Layer 5 of a small transformer language model trained on English Wikipedia (12 layers, counted from 0, width 96).
A neuron's activation on a vector x is squared ReLU(weights . x), where the dot is the dot product.
The model reads these tokens: " is" " re" "m" "ark" "ab" "ly" " s" "im" "il" "ar" " to" " the" " o"

The vector x that enters this layer's MLP at each token. A number n stands for (n - 128) times 0.034.
0 " is": 182, 129, 132, 185, 161, 131, 124, 124, 142, 128, 145, 111, 98, 101, 163, 103, 110, 152, 136, 73, 170, 118, 157, 147, 159, 121, 161, 127, 111, 114, 181, 117, 194, 143, 108, 104, 99, 129, 109, 142, 116, 125, 116, 141, 209, 134, 149, 136, 132, 123, 107, 87, 153, 68, 108, 160, 140, 146, 102, 170, 147, 125, 160, 119, 157, 74, 86, 171, 186, 116, 137, 123, 92, 112, 113, 143, 133, 118, 106, 25, 160, 115, 183, 148, 104, 119, 104, 60, 129, 104, 81, 138, 129, 101, 125, 117
1 " re": 153, 96, 145, 163, 186, 142, 132, 124, 135, 173, 152, 90, 100, 131, 131, 133, 102, 137, 110, 129, 204, 81, 176, 168, 152, 111, 138, 115, 79, 143, 144, 85, 213, 151, 101, 160, 106, 136, 113, 110, 144, 103, 132, 133, 191, 138, 113, 93, 121, 113, 60, 95, 124, 120, 137, 157, 163, 122, 106, 145, 146, 122, 142, 89, 120, 84, 139, 157, 191, 108, 121, 99, 110, 159, 132, 152, 158, 69, 114, 48, 158, 107, 156, 153, 113, 135, 101, 113, 136, 93, 91, 154, 118, 103, 130, 119
2 "m": 147, 103, 99, 154, 159, 130, 145, 126, 198, 145, 146, 75, 88, 176, 133, 155, 66, 141, 112, 83, 161, 116, 123, 118, 149, 123, 136, 134, 111, 173, 119, 96, 225, 102, 125, 112, 143, 109, 115, 125, 147, 104, 131, 94, 176, 148, 176, 111, 124, 141, 125, 96, 131, 99, 150, 118, 134, 105, 126, 148, 149, 188, 138, 137, 128, 107, 132, 143, 164, 155, 167, 141, 105, 62, 129, 132, 112, 98, 164, 45, 168, 91, 160, 154, 120, 115, 134, 98, 108, 83, 61, 152, 132, 102, 176, 102
3 "ark": 167, 108, 88, 166, 187, 121, 126, 162, 135, 106, 106, 98, 76, 124, 160, 150, 126, 120, 89, 98, 167, 113, 130, 156, 176, 118, 173, 142, 96, 117, 147, 90, 221, 110, 127, 148, 143, 117, 150, 137, 130, 123, 115, 133, 210, 130, 143, 169, 153, 141, 114, 94, 123, 103, 152, 143, 108, 96, 140, 158, 139, 172, 154, 86, 138, 134, 150, 162, 149, 137, 107, 131, 78, 86, 115, 121, 59, 135, 95, 116, 146, 119, 208, 122, 145, 103, 117, 111, 99, 80, 85, 164, 111, 82, 150, 76
4 "ab": 186, 124, 85, 175, 173, 127, 141, 109, 104, 138, 127, 166, 108, 90, 162, 127, 133, 136, 111, 96, 216, 106, 143, 184, 136, 152, 175, 113, 81, 122, 134, 131, 174, 113, 175, 117, 123, 130, 118, 126, 117, 120, 92, 85, 199, 106, 134, 160, 122, 146, 42, 145, 136, 85, 82, 112, 158, 119, 108, 119, 160, 118, 172, 110, 152, 104, 120, 133, 111, 136, 158, 148, 95, 82, 154, 163, 73, 120, 120, 88, 174, 97, 192, 151, 120, 111, 116, 121, 135, 131, 87, 146, 144, 98, 149, 72
5 "ly": 154, 148, 136, 155, 167, 171, 158, 162, 109, 121, 151, 105, 87, 127, 203, 98, 111, 132, 99, 100, 194, 93, 154, 134, 169, 112, 158, 116, 133, 103, 176, 98, 202, 112, 149, 104, 99, 100, 105, 157, 95, 104, 135, 132, 183, 139, 151, 149, 147, 129, 112, 128, 151, 77, 142, 126, 124, 106, 153, 144, 118, 152, 161, 105, 132, 97, 95, 173, 160, 99, 148, 147, 108, 154, 135, 160, 103, 108, 119, 61, 131, 79, 154, 164, 142, 106, 88, 65, 110, 81, 74, 117, 123, 119, 121, 109
6 " s": 138, 104, 110, 143, 156, 135, 118, 118, 130, 149, 121, 120, 88, 167, 119, 128, 109, 172, 121, 115, 209, 126, 149, 146, 153, 150, 201, 121, 90, 154, 174, 83, 232, 102, 109, 130, 70, 149, 149, 123, 135, 114, 94, 109, 148, 130, 117, 146, 144, 101, 95, 94, 167, 103, 132, 145, 168, 115, 151, 177, 154, 107, 146, 115, 135, 101, 146, 132, 132, 119, 108, 124, 100, 162, 118, 154, 130, 95, 121, 7, 121, 86, 134, 168, 125, 121, 100, 99, 123, 112, 84, 160, 160, 136, 106, 118
7 "im": 103, 141, 104, 158, 149, 114, 158, 133, 124, 168, 175, 101, 94, 135, 139, 156, 71, 125, 130, 84, 149, 123, 169, 110, 169, 150, 169, 95, 95, 143, 131, 133, 188, 137, 39, 108, 115, 153, 157, 85, 137, 139, 145, 132, 166, 115, 142, 114, 132, 140, 111, 90, 155, 97, 149, 75, 153, 108, 101, 148, 149, 133, 136, 114, 128, 97, 151, 134, 158, 113, 199, 124, 95, 121, 140, 165, 91, 104, 103, 53, 174, 106, 154, 183, 116, 101, 129, 110, 158, 118, 94, 171, 79, 156, 105, 100
8 "il": 135, 137, 111, 173, 172, 130, 131, 116, 183, 108, 165, 161, 113, 125, 132, 182, 116, 131, 109, 70, 195, 83, 168, 158, 149, 112, 209, 96, 81, 125, 177, 147, 176, 117, 151, 134, 119, 89, 102, 93, 120, 152, 121, 110, 229, 159, 93, 104, 137, 109, 98, 93, 152, 105, 151, 105, 148, 97, 121, 134, 144, 104, 114, 100, 130, 132, 151, 107, 141, 183, 136, 141, 117, 94, 122, 133, 87, 85, 83, 107, 132, 90, 180, 129, 154, 139, 130, 121, 115, 95, 130, 129, 127, 116, 111, 63
9 "ar": 153, 132, 111, 146, 201, 142, 119, 162, 122, 118, 157, 122, 119, 132, 157, 114, 122, 130, 88, 89, 173, 95, 199, 135, 115, 125, 161, 126, 85, 95, 144, 146, 160, 98, 165, 136, 129, 118, 86, 144, 115, 118, 140, 66, 158, 131, 91, 170, 145, 134, 62, 134, 124, 108, 150, 115, 129, 117, 153, 172, 143, 161, 149, 112, 137, 133, 147, 121, 138, 129, 143, 133, 63, 118, 110, 153, 71, 124, 117, 65, 196, 73, 208, 150, 122, 155, 95, 79, 116, 99, 126, 179, 156, 90, 117, 75
10 " to": 163, 167, 123, 209, 185, 126, 129, 129, 103, 136, 160, 133, 102, 106, 162, 141, 104, 148, 129, 68, 179, 92, 137, 143, 154, 112, 134, 84, 153, 141, 138, 105, 190, 90, 102, 154, 153, 131, 118, 154, 107, 117, 165, 133, 198, 108, 140, 161, 124, 171, 97, 102, 126, 99, 134, 158, 116, 96, 156, 161, 126, 147, 155, 103, 152, 99, 124, 158, 179, 103, 127, 136, 108, 142, 132, 129, 116, 122, 101, 9, 143, 74, 135, 160, 130, 97, 99, 93, 137, 111, 98, 127, 112, 89, 78, 97
11 " the": 177, 134, 142, 181, 162, 118, 123, 152, 132, 110, 120, 123, 74, 125, 183, 81, 88, 152, 116, 69, 193, 106, 162, 154, 131, 124, 168, 161, 117, 137, 185, 133, 193, 149, 117, 109, 110, 135, 137, 129, 115, 108, 126, 151, 199, 117, 141, 116, 118, 122, 117, 78, 141, 70, 120, 145, 150, 125, 130, 167, 135, 130, 124, 137, 157, 106, 124, 167, 163, 116, 121, 113, 88, 130, 109, 144, 115, 114, 99, 9, 139, 108, 180, 182, 101, 120, 82, 77, 134, 131, 100, 146, 132, 100, 115, 124
12 " o": 139, 170, 133, 157, 148, 131, 134, 121, 153, 180, 166, 119, 124, 115, 155, 153, 75, 155, 105, 119, 197, 134, 143, 128, 121, 167, 138, 132, 89, 135, 144, 83, 200, 148, 142, 119, 110, 173, 131, 87, 102, 92, 126, 81, 161, 79, 120, 118, 117, 141, 89, 82, 152, 108, 129, 165, 150, 114, 101, 146, 171, 143, 169, 80, 132, 88, 123, 159, 164, 141, 133, 126, 120, 91, 154, 153, 129, 80, 164, 37, 139, 101, 168, 157, 144, 118, 80, 105, 118, 135, 98, 122, 113, 120, 113, 64

Each question shows the input weights of one neuron of the MLP. A number n stands for (n - 128) times 0.0041.

n358: 125, 123, 180, 116, 121, 192, 108, 143, 103, 152, 118, 184, 116, 140, 138, 100, 139, 107, 131, 101, 136, 128, 91, 115, 108, 166, 68, 134, 130, 101, 113, 159, 173, 136, 90, 72, 87, 67, 182, 131, 178, 157, 125, 131, 130, 160, 43, 115, 148, 151, 136, 167, 144, 115, 156, 129, 127, 104, 133, 130, 87, 100, 144, 97, 157, 123, 163, 131, 124, 80, 185, 140, 115, 90, 127, 135, 121, 109, 125, 120, 88, 156, 98, 145, 141, 105, 165, 130, 91, 149, 152, 91, 142, 153, 159, 107
Its two highest activations, in order, are on tokens 5 "ly", 7 "im"

n372: 144, 166, 112, 114, 124, 126, 119, 150, 175, 96, 122, 147, 190, 126, 91, 149, 112, 106, 169, 113, 105, 108, 125, 147, 129, 123, 89, 85, 174, 174, 113, 146, 163, 103, 172, 140, 148, 111, 158, 112, 151, 118, 149, 116, 120, 136, 146, 110, 104, 154, 152, 136, 137, 124, 100, 61, 140, 103, 119, 102, 134, 130, 150, 77, 119, 79, 139, 96, 108, 104, 177, 131, 161, 114, 127, 113, 127, 75, 155, 104, 89, 134, 158, 122, 138, 150, 146, 121, 123, 136, 177, 150, 135, 123, 144, 143
On which token does it fire most? 2 "m"

n282: 164, 81, 130, 107, 77, 117, 120, 148, 120, 150, 171, 151, 128, 151, 145, 126, 174, 156, 149, 113, 107, 109, 99, 118, 92, 75, 78, 128, 141, 125, 144, 143, 105, 117, 112, 139, 115, 130, 109, 157, 98, 139, 129, 131, 124, 173, 176, 97, 167, 132, 123, 135, 74, 71, 120, 120, 131, 141, 114, 131, 128, 109, 147, 140, 119, 171, 156, 142, 126, 135, 195, 162, 119, 155, 91, 138, 92, 94, 105, 117, 182, 141, 134, 121, 135, 142, 105, 107, 141, 121, 162, 118, 119, 123, 148, 140
Its two highest activations, in order, are on tokens 9 "ar", 0 " is"

n116: 123, 115, 137, 102, 96, 145, 108, 130, 104, 104, 92, 155, 68, 155, 152, 118, 132, 103, 125, 154, 123, 117, 160, 117, 99, 170, 127, 170, 155, 139, 157, 145, 144, 181, 122, 105, 153, 91, 146, 95, 144, 123, 174, 135, 163, 149, 126, 147, 143, 98, 127, 143, 119, 87, 110, 204, 69, 103, 99, 130, 97, 105, 100, 122, 136, 112, 132, 82, 108, 183, 125, 160, 113, 130, 137, 136, 119, 119, 80, 152, 175, 96, 94, 85, 124, 107, 130, 110, 141, 150, 140, 120, 122, 69, 136, 137
Its two highest activations, in order, are on tokens 11 " the", 3 "ark"

n337: 136, 162, 125, 139, 115, 142, 129, 110, 133, 118, 111, 154, 140, 110, 66, 113, 160, 101, 113, 136, 130, 85, 160, 132, 97, 134, 135, 162, 132, 133, 79, 121, 152, 95, 91, 141, 143, 128, 107, 130, 129, 89, 101, 159, 105, 156, 153, 150, 134, 128, 137, 134, 123, 94, 87, 161, 112, 108, 161, 126, 145, 102, 149, 134, 111, 163, 117, 117, 100, 142, 195, 158, 116, 163, 112, 125, 129, 141, 199, 159, 165, 105, 106, 170, 83, 160, 158, 93, 80, 142, 107, 130, 112, 153, 116, 111
On which token does it fire most? 4 "ab"

n9: 162, 96, 117, 98, 137, 146, 137, 159, 193, 158, 117, 153, 66, 163, 150, 131, 104, 108, 158, 83, 168, 133, 96, 66, 93, 161, 116, 129, 115, 134, 103, 108, 126, 154, 169, 122, 138, 82, 105, 122, 157, 126, 124, 137, 168, 142, 116, 86, 136, 124, 105, 160, 143, 140, 156, 130, 111, 105, 109, 148, 91, 84, 96, 127, 115, 121, 116, 131, 86, 126, 122, 174, 158, 181, 116, 147, 158, 99, 161, 171, 114, 126, 149, 114, 126, 126, 117, 137, 105, 109, 172, 117, 67, 151, 134, 110
On which token does it fire most? 8 "il"

n225: 146, 136, 142, 164, 139, 186, 115, 107, 137, 131, 128, 142, 172, 147, 138, 142, 137, 121, 143, 151, 140, 152, 96, 114, 146, 101, 108, 84, 134, 114, 108, 123, 106, 110, 116, 156, 112, 147, 156, 78, 104, 167, 150, 110, 122, 113, 170, 136, 124, 127, 83, 134, 119, 115, 129, 140, 108, 145, 153, 152, 125, 120, 110, 116, 116, 108, 166, 134, 106, 136, 134, 133, 122, 136, 153, 103, 106, 162, 141, 89, 89, 159, 116, 95, 108, 107, 107, 102, 186, 134, 173, 109, 129, 127, 136, 105
On which token does it fire most? 10 " to"

n306: 118, 192, 126, 122, 111, 69, 142, 127, 160, 166, 174, 163, 134, 133, 170, 81, 158, 165, 122, 128, 135, 126, 136, 132, 131, 119, 148, 95, 116, 65, 105, 137, 78, 128, 121, 105, 128, 122, 98, 115, 164, 115, 160, 80, 92, 139, 128, 163, 158, 105, 111, 130, 109, 157, 99, 118, 151, 149, 147, 111, 117, 127, 111, 97, 147, 157, 128, 111, 104, 123, 138, 177, 116, 160, 97, 167, 86, 142, 117, 83, 145, 139, 123, 74, 143, 142, 108, 149, 122, 151, 163, 109, 161, 107, 106, 133
On which token does it fire most, and how strongly? 9 "ar", at about 3.6

n152: 149, 134, 147, 91, 128, 118, 124, 186, 154, 145, 100, 134, 130, 143, 118, 104, 123, 151, 142, 149, 124, 129, 101, 137, 115, 137, 167, 183, 116, 149, 127, 154, 108, 120, 145, 132, 163, 131, 89, 100, 164, 122, 72, 147, 87, 132, 145, 78, 190, 120, 154, 104, 165, 153, 127, 102, 112, 96, 124, 96, 132, 135, 147, 101, 100, 133, 81, 163, 152, 119, 106, 174, 104, 130, 129, 143, 108, 181, 105, 117, 78, 121, 112, 130, 125, 121, 111, 81, 144, 146, 108, 121, 138, 120, 114, 119
On which three tokens does it fire most, strongest first? 11 " the", 5 "ly", 6 " s"

n90: 114, 166, 124, 155, 103, 114, 105, 98, 169, 102, 122, 146, 108, 131, 127, 149, 105, 112, 169, 132, 137, 145, 94, 104, 178, 102, 106, 113, 146, 120, 132, 150, 133, 119, 167, 117, 150, 117, 121, 147, 87, 142, 162, 137, 149, 151, 121, 86, 167, 144, 171, 145, 135, 121, 130, 125, 111, 153, 72, 163, 139, 92, 150, 75, 103, 110, 156, 78, 154, 80, 145, 114, 105, 130, 129, 138, 150, 127, 162, 154, 107, 134, 110, 153, 129, 142, 83, 139, 132, 132, 119, 82, 129, 106, 101, 137
Its two highest activations, in order, are on tokens 10 " to", 8 "il"

n318: 124, 125, 159, 113, 149, 157, 84, 150, 131, 154, 127, 158, 119, 123, 141, 131, 153, 99, 145, 106, 159, 107, 91, 150, 155, 104, 111, 135, 124, 121, 135, 141, 103, 122, 123, 120, 134, 100, 94, 137, 122, 137, 125, 95, 148, 146, 136, 152, 119, 138, 101, 143, 107, 189, 130, 124, 137, 85, 141, 113, 111, 140, 108, 114, 151, 124, 94, 164, 113, 134, 109, 116, 151, 102, 131, 138, 71, 163, 187, 154, 113, 116, 122, 127, 141, 114, 91, 130, 185, 175, 118, 118, 180, 94, 122, 117
On which token does it fire most, and how strongly? 4 "ab", at about 2.1

n70: 73, 109, 101, 141, 129, 124, 116, 151, 152, 144, 139, 150, 123, 125, 67, 133, 82, 132, 123, 141, 137, 123, 108, 175, 133, 114, 128, 179, 166, 121, 86, 183, 147, 133, 156, 99, 152, 106, 167, 87, 140, 91, 163, 118, 121, 148, 144, 149, 167, 142, 138, 88, 125, 142, 158, 139, 110, 127, 121, 111, 63, 161, 106, 193, 121, 154, 142, 84, 197, 111, 94, 72, 143, 87, 106, 35, 125, 95, 168, 150, 60, 129, 135, 183, 151, 106, 107, 140, 165, 161, 131, 156, 177, 134, 74, 119
On which token does it fire most? 2 "m"

n117: 130, 139, 105, 128, 114, 112, 120, 134, 116, 140, 127, 101, 123, 79, 108, 113, 119, 137, 135, 111, 147, 99, 120, 132, 142, 162, 147, 103, 125, 165, 149, 129, 96, 140, 92, 100, 179, 69, 137, 132, 71, 142, 112, 181, 140, 126, 110, 121, 147, 140, 190, 137, 166, 123, 107, 113, 157, 115, 126, 115, 112, 85, 137, 112, 162, 104, 123, 127, 112, 86, 174, 180, 124, 105, 126, 150, 141, 133, 140, 118, 111, 169, 99, 157, 98, 116, 146, 155, 96, 205, 133, 169, 130, 130, 112, 139
On which token does it fire most, and how strongly? 7 "im", at about 2.1

n361: 143, 189, 166, 82, 97, 142, 133, 113, 114, 123, 151, 125, 130, 105, 100, 95, 127, 99, 87, 143, 181, 141, 130, 118, 128, 126, 158, 165, 76, 70, 83, 127, 123, 127, 105, 152, 110, 63, 160, 114, 146, 139, 139, 145, 100, 162, 129, 119, 103, 120, 113, 118, 118, 131, 103, 119, 164, 139, 141, 101, 158, 116, 112, 138, 147, 143, 167, 120, 179, 122, 162, 129, 94, 112, 140, 139, 114, 126, 171, 136, 117, 119, 117, 116, 141, 154, 179, 105, 100, 135, 143, 110, 141, 107, 87, 120
On which token does it fire most? 8 "il"

n265: 136, 74, 123, 140, 161, 121, 142, 93, 133, 154, 93, 96, 96, 149, 131, 76, 89, 49, 121, 142, 65, 157, 126, 154, 115, 111, 131, 151, 168, 116, 97, 105, 132, 154, 130, 116, 157, 151, 129, 192, 140, 164, 170, 135, 143, 119, 82, 108, 150, 128, 116, 90, 169, 132, 198, 154, 168, 110, 153, 123, 152, 83, 132, 160, 170, 85, 131, 120, 91, 98, 131, 161, 95, 124, 96, 145, 98, 165, 149, 119, 92, 107, 121, 133, 144, 137, 120, 124, 87, 147, 173, 92, 169, 140, 139, 150
Its two highest activations, in order, are on tokens 11 " the", 6 " s"

n139: 152, 81, 150, 136, 121, 155, 121, 114, 157, 131, 129, 113, 146, 156, 158, 68, 115, 134, 141, 145, 115, 145, 145, 96, 107, 147, 156, 129, 94, 127, 155, 132, 124, 159, 123, 128, 124, 130, 119, 122, 111, 187, 112, 163, 97, 122, 170, 133, 117, 94, 130, 111, 144, 149, 159, 151, 110, 129, 96, 108, 86, 110, 104, 71, 100, 159, 112, 82, 122, 176, 170, 83, 139, 134, 169, 176, 172, 155, 132, 98, 139, 131, 87, 130, 126, 99, 130, 152, 102, 84, 141, 127, 163, 114, 88, 135
On which token does it fire most, and how strongly? 6 " s", at about 0.15

n349: 139, 143, 91, 121, 184, 123, 137, 116, 145, 111, 97, 145, 130, 148, 129, 149, 134, 131, 99, 127, 98, 127, 134, 134, 145, 136, 119, 131, 146, 147, 116, 112, 90, 138, 162, 139, 101, 181, 134, 117, 124, 130, 128, 97, 136, 100, 143, 88, 153, 102, 113, 117, 105, 128, 121, 124, 102, 131, 90, 147, 122, 125, 73, 98, 125, 121, 133, 163, 132, 158, 115, 154, 150, 201, 126, 109, 118, 129, 152, 143, 148, 117, 154, 113, 138, 138, 160, 134, 144, 189, 135, 148, 56, 108, 125, 106
On which three tokens does it fire most, strongest first? 12 " o", 8 "il", 3 "ark"

n273: 140, 98, 135, 114, 179, 110, 132, 83, 98, 106, 136, 154, 122, 146, 129, 112, 145, 190, 109, 111, 114, 134, 146, 151, 136, 107, 112, 144, 153, 145, 143, 146, 160, 124, 136, 74, 113, 80, 95, 133, 159, 139, 156, 132, 155, 107, 104, 175, 180, 144, 114, 156, 78, 136, 119, 119, 135, 133, 133, 103, 115, 128, 142, 100, 110, 130, 120, 124, 124, 116, 122, 118, 103, 127, 182, 92, 106, 139, 131, 165, 133, 158, 114, 118, 113, 124, 113, 113, 122, 168, 140, 136, 133, 104, 144, 101
On which token does it fire most? 4 "ab"

n175: 129, 119, 100, 72, 127, 129, 103, 149, 138, 138, 104, 137, 106, 156, 121, 107, 124, 107, 141, 120, 124, 105, 105, 148, 114, 193, 167, 149, 116, 143, 132, 87, 70, 108, 138, 110, 108, 116, 124, 132, 94, 131, 167, 74, 146, 126, 146, 98, 137, 118, 101, 137, 159, 146, 157, 135, 129, 168, 109, 148, 71, 186, 97, 166, 65, 131, 133, 182, 140, 128, 145, 207, 156, 127, 129, 130, 130, 151, 111, 147, 166, 126, 97, 90, 160, 142, 89, 96, 139, 110, 154, 173, 127, 158, 141, 136
On which token does it fire most? 9 "ar"

n236: 129, 109, 155, 99, 99, 137, 156, 105, 102, 117, 149, 147, 126, 133, 97, 165, 120, 151, 150, 180, 139, 80, 119, 164, 154, 134, 132, 157, 139, 131, 116, 135, 134, 89, 131, 147, 158, 103, 107, 103, 140, 101, 109, 110, 180, 155, 153, 100, 122, 169, 124, 147, 121, 115, 122, 115, 181, 108, 104, 133, 139, 108, 92, 164, 130, 89, 199, 121, 99, 173, 119, 112, 101, 133, 147, 113, 134, 160, 82, 179, 120, 158, 114, 89, 128, 120, 132, 150, 118, 128, 82, 133, 98, 101, 124, 134
Its two highest activations, in order, are on tokens 8 "il", 4 "ab"

n296: 170, 116, 111, 91, 88, 155, 94, 107, 139, 102, 126, 138, 87, 80, 143, 116, 88, 157, 150, 97, 122, 120, 158, 139, 116, 144, 109, 203, 106, 129, 125, 128, 113, 73, 159, 150, 134, 145, 89, 104, 130, 98, 151, 110, 120, 92, 169, 140, 156, 130, 134, 131, 171, 130, 120, 99, 121, 147, 181, 133, 142, 145, 99, 158, 148, 170, 152, 172, 137, 107, 150, 100, 93, 158, 125, 127, 172, 135, 127, 154, 117, 114, 118, 83, 122, 148, 136, 112, 123, 155, 129, 101, 160, 117, 126, 122
On which token does it fire most? 9 "ar"

n124: 104, 116, 144, 138, 118, 121, 172, 86, 124, 118, 165, 143, 137, 121, 147, 118, 126, 136, 114, 118, 145, 105, 101, 153, 140, 116, 189, 164, 103, 138, 127, 121, 104, 139, 150, 116, 95, 124, 63, 158, 123, 113, 132, 133, 114, 137, 157, 165, 113, 132, 161, 151, 101, 119, 113, 137, 146, 115, 114, 118, 137, 102, 111, 107, 180, 129, 132, 94, 82, 179, 102, 148, 126, 153, 117, 136, 150, 126, 126, 151, 104, 153, 146, 116, 175, 61, 79, 105, 148, 143, 132, 116, 139, 120, 102, 135
On which three tokens does it fire most, strongest first? 8 "il", 4 "ab", 5 "ly"

n21: 136, 135, 97, 133, 118, 116, 172, 119, 163, 144, 140, 102, 175, 171, 93, 155, 100, 115, 144, 130, 119, 130, 62, 115, 171, 138, 123, 148, 163, 149, 155, 93, 147, 168, 153, 98, 120, 74, 107, 104, 181, 162, 158, 127, 160, 164, 158, 117, 156, 85, 128, 128, 97, 109, 125, 136, 112, 134, 169, 74, 176, 151, 141, 96, 113, 111, 111, 108, 117, 125, 109, 95, 128, 110, 95, 100, 122, 136, 111, 160, 67, 136, 165, 101, 148, 191, 137, 135, 150, 106, 130, 126, 161, 130, 152, 98
On which token does it fire most? 2 "m"

n275: 113, 120, 182, 169, 140, 122, 163, 146, 150, 93, 72, 107, 137, 153, 125, 104, 72, 87, 153, 71, 84, 127, 138, 110, 136, 156, 166, 152, 167, 146, 162, 106, 85, 100, 179, 114, 144, 136, 91, 139, 150, 151, 127, 151, 145, 130, 88, 105, 151, 126, 124, 118, 160, 116, 93, 129, 180, 140, 136, 91, 122, 117, 127, 155, 142, 138, 90, 146, 106, 112, 101, 124, 175, 169, 150, 120, 131, 113, 89, 138, 142, 120, 126, 123, 126, 99, 80, 108, 145, 136, 147, 136, 144, 91, 96, 147
On which token does it fire most, and how strongly? 11 " the", at about 2.3

n268: 103, 118, 131, 140, 136, 111, 113, 121, 112, 160, 143, 106, 100, 178, 131, 127, 188, 142, 155, 99, 111, 152, 158, 126, 142, 104, 115, 105, 125, 138, 140, 138, 128, 123, 145, 153, 152, 118, 112, 140, 127, 181, 102, 147, 137, 150, 67, 102, 88, 166, 85, 160, 181, 131, 128, 138, 112, 142, 119, 141, 152, 127, 171, 170, 131, 162, 107, 132, 106, 139, 129, 133, 166, 118, 178, 117, 117, 132, 91, 152, 94, 114, 82, 93, 81, 107, 121, 103, 117, 132, 93, 127, 129, 116, 129, 138
On which token does it fire most? 8 "il"

n272: 116, 79, 102, 100, 110, 101, 117, 106, 163, 129, 151, 116, 139, 143, 177, 99, 147, 143, 128, 128, 98, 119, 164, 150, 127, 133, 139, 92, 159, 85, 98, 166, 127, 155, 160, 140, 114, 121, 97, 127, 169, 124, 157, 115, 138, 135, 122, 158, 92, 147, 96, 139, 137, 155, 82, 149, 116, 117, 188, 105, 94, 103, 132, 132, 119, 107, 119, 137, 95, 132, 104, 181, 134, 70, 135, 122, 119, 123, 99, 128, 177, 120, 148, 136, 115, 139, 153, 113, 118, 140, 131, 121, 178, 91, 147, 130
On which token does it fire most, and how strongly? 9 "ar", at about 3.1

n66: 126, 126, 132, 169, 145, 111, 82, 89, 157, 117, 96, 88, 122, 135, 128, 110, 56, 90, 132, 106, 76, 138, 168, 132, 124, 155, 135, 102, 143, 133, 130, 131, 119, 133, 111, 163, 116, 139, 112, 121, 160, 170, 122, 177, 70, 121, 135, 111, 137, 181, 160, 116, 100, 171, 74, 141, 143, 138, 103, 155, 123, 120, 147, 135, 157, 137, 94, 163, 173, 147, 145, 123, 126, 110, 87, 132, 138, 159, 125, 103, 114, 158, 135, 112, 109, 163, 149, 112, 106, 132, 121, 100, 149, 115, 125, 118
On which token does it fire most, and how strongly? 0 " is", at about 1.7

n101: 106, 194, 70, 157, 154, 136, 119, 114, 108, 156, 148, 158, 115, 127, 109, 83, 107, 137, 122, 129, 100, 163, 139, 147, 126, 141, 124, 151, 117, 103, 118, 100, 141, 147, 102, 160, 109, 145, 113, 97, 127, 108, 106, 106, 130, 115, 162, 101, 135, 148, 152, 143, 128, 138, 120, 120, 142, 116, 146, 97, 140, 95, 141, 129, 100, 187, 129, 135, 193, 132, 138, 121, 116, 132, 143, 112, 161, 115, 170, 142, 134, 122, 90, 131, 138, 106, 144, 122, 121, 169, 115, 123, 125, 174, 174, 66
On which token does it fire most? 12 " o"

n161: 94, 121, 126, 112, 123, 164, 133, 94, 126, 112, 146, 140, 168, 195, 87, 116, 97, 146, 100, 140, 111, 138, 113, 105, 92, 141, 126, 130, 130, 184, 116, 165, 153, 158, 124, 104, 85, 118, 160, 190, 129, 120, 97, 159, 100, 81, 153, 126, 149, 126, 114, 155, 98, 135, 137, 90, 138, 114, 97, 185, 70, 136, 151, 167, 166, 178, 88, 131, 118, 90, 103, 144, 122, 139, 131, 82, 99, 143, 145, 90, 119, 140, 169, 154, 94, 157, 105, 166, 106, 136, 131, 168, 119, 127, 122, 124
On which token does it fire most? 6 " s"

n216: 145, 175, 169, 111, 118, 164, 91, 114, 86, 146, 94, 153, 165, 108, 126, 124, 118, 139, 143, 102, 177, 111, 155, 110, 89, 168, 90, 137, 111, 105, 129, 124, 122, 145, 143, 104, 191, 97, 144, 99, 78, 110, 126, 112, 122, 113, 133, 179, 158, 83, 156, 153, 94, 110, 108, 120, 178, 89, 134, 157, 85, 148, 147, 145, 127, 154, 169, 157, 117, 156, 72, 122, 99, 91, 131, 135, 130, 91, 133, 146, 110, 120, 85, 131, 106, 125, 140, 123, 138, 131, 84, 124, 137, 109, 138, 177
On which token does it fire most? 4 "ab"

n270: 140, 166, 130, 83, 166, 88, 154, 167, 129, 127, 99, 127, 181, 114, 121, 108, 147, 128, 158, 124, 134, 129, 123, 112, 147, 176, 111, 140, 141, 151, 116, 110, 153, 171, 107, 164, 163, 96, 132, 126, 88, 124, 116, 138, 111, 132, 117, 161, 92, 95, 143, 170, 96, 98, 147, 119, 127, 127, 157, 148, 124, 122, 117, 80, 129, 130, 124, 103, 117, 145, 141, 87, 111, 121, 84, 115, 97, 149, 150, 127, 104, 136, 147, 160, 138, 165, 166, 169, 95, 115, 155, 190, 147, 97, 117, 120
Its two highest activations, in order, are on tokens 9 "ar", 3 "ark"

n42: 182, 115, 116, 112, 106, 106, 90, 70, 111, 113, 81, 132, 133, 124, 165, 183, 162, 126, 118, 119, 100, 119, 94, 154, 113, 111, 140, 143, 136, 163, 110, 150, 73, 123, 153, 142, 146, 124, 117, 162, 68, 158, 84, 118, 137, 144, 177, 103, 137, 97, 137, 139, 170, 112, 111, 117, 90, 105, 138, 143, 134, 208, 119, 164, 57, 182, 136, 117, 145, 95, 131, 125, 102, 155, 150, 182, 120, 81, 131, 165, 104, 130, 144, 131, 68, 147, 150, 105, 145, 129, 153, 120, 157, 94, 125, 104
On which token does it fire most? 4 "ab"

n110: 122, 110, 138, 125, 118, 143, 120, 95, 98, 134, 105, 140, 99, 104, 119, 115, 125, 91, 93, 107, 160, 154, 154, 85, 148, 152, 99, 174, 119, 101, 141, 100, 126, 143, 103, 153, 157, 157, 156, 139, 152, 73, 94, 167, 114, 111, 115, 204, 89, 107, 150, 130, 152, 147, 138, 108, 98, 169, 116, 101, 122, 133, 156, 140, 108, 153, 106, 140, 92, 159, 127, 107, 168, 177, 129, 81, 105, 141, 114, 151, 127, 96, 118, 164, 135, 104, 157, 133, 135, 108, 113, 66, 186, 101, 131, 91
On which token does it fire most? 3 "ark"

n331: 151, 151, 84, 101, 110, 148, 148, 133, 140, 131, 126, 153, 130, 150, 85, 197, 128, 132, 100, 131, 154, 107, 164, 148, 97, 116, 113, 130, 165, 118, 170, 156, 133, 101, 107, 155, 125, 82, 120, 119, 115, 108, 115, 79, 126, 126, 127, 145, 132, 130, 168, 111, 153, 150, 120, 158, 113, 145, 86, 92, 80, 147, 96, 103, 134, 144, 146, 137, 126, 194, 143, 164, 108, 145, 94, 122, 100, 148, 164, 154, 125, 115, 114, 144, 145, 131, 80, 143, 110, 97, 166, 184, 104, 129, 93, 127
Its two highest activations, in order, are on tokens 8 "il", 9 "ar"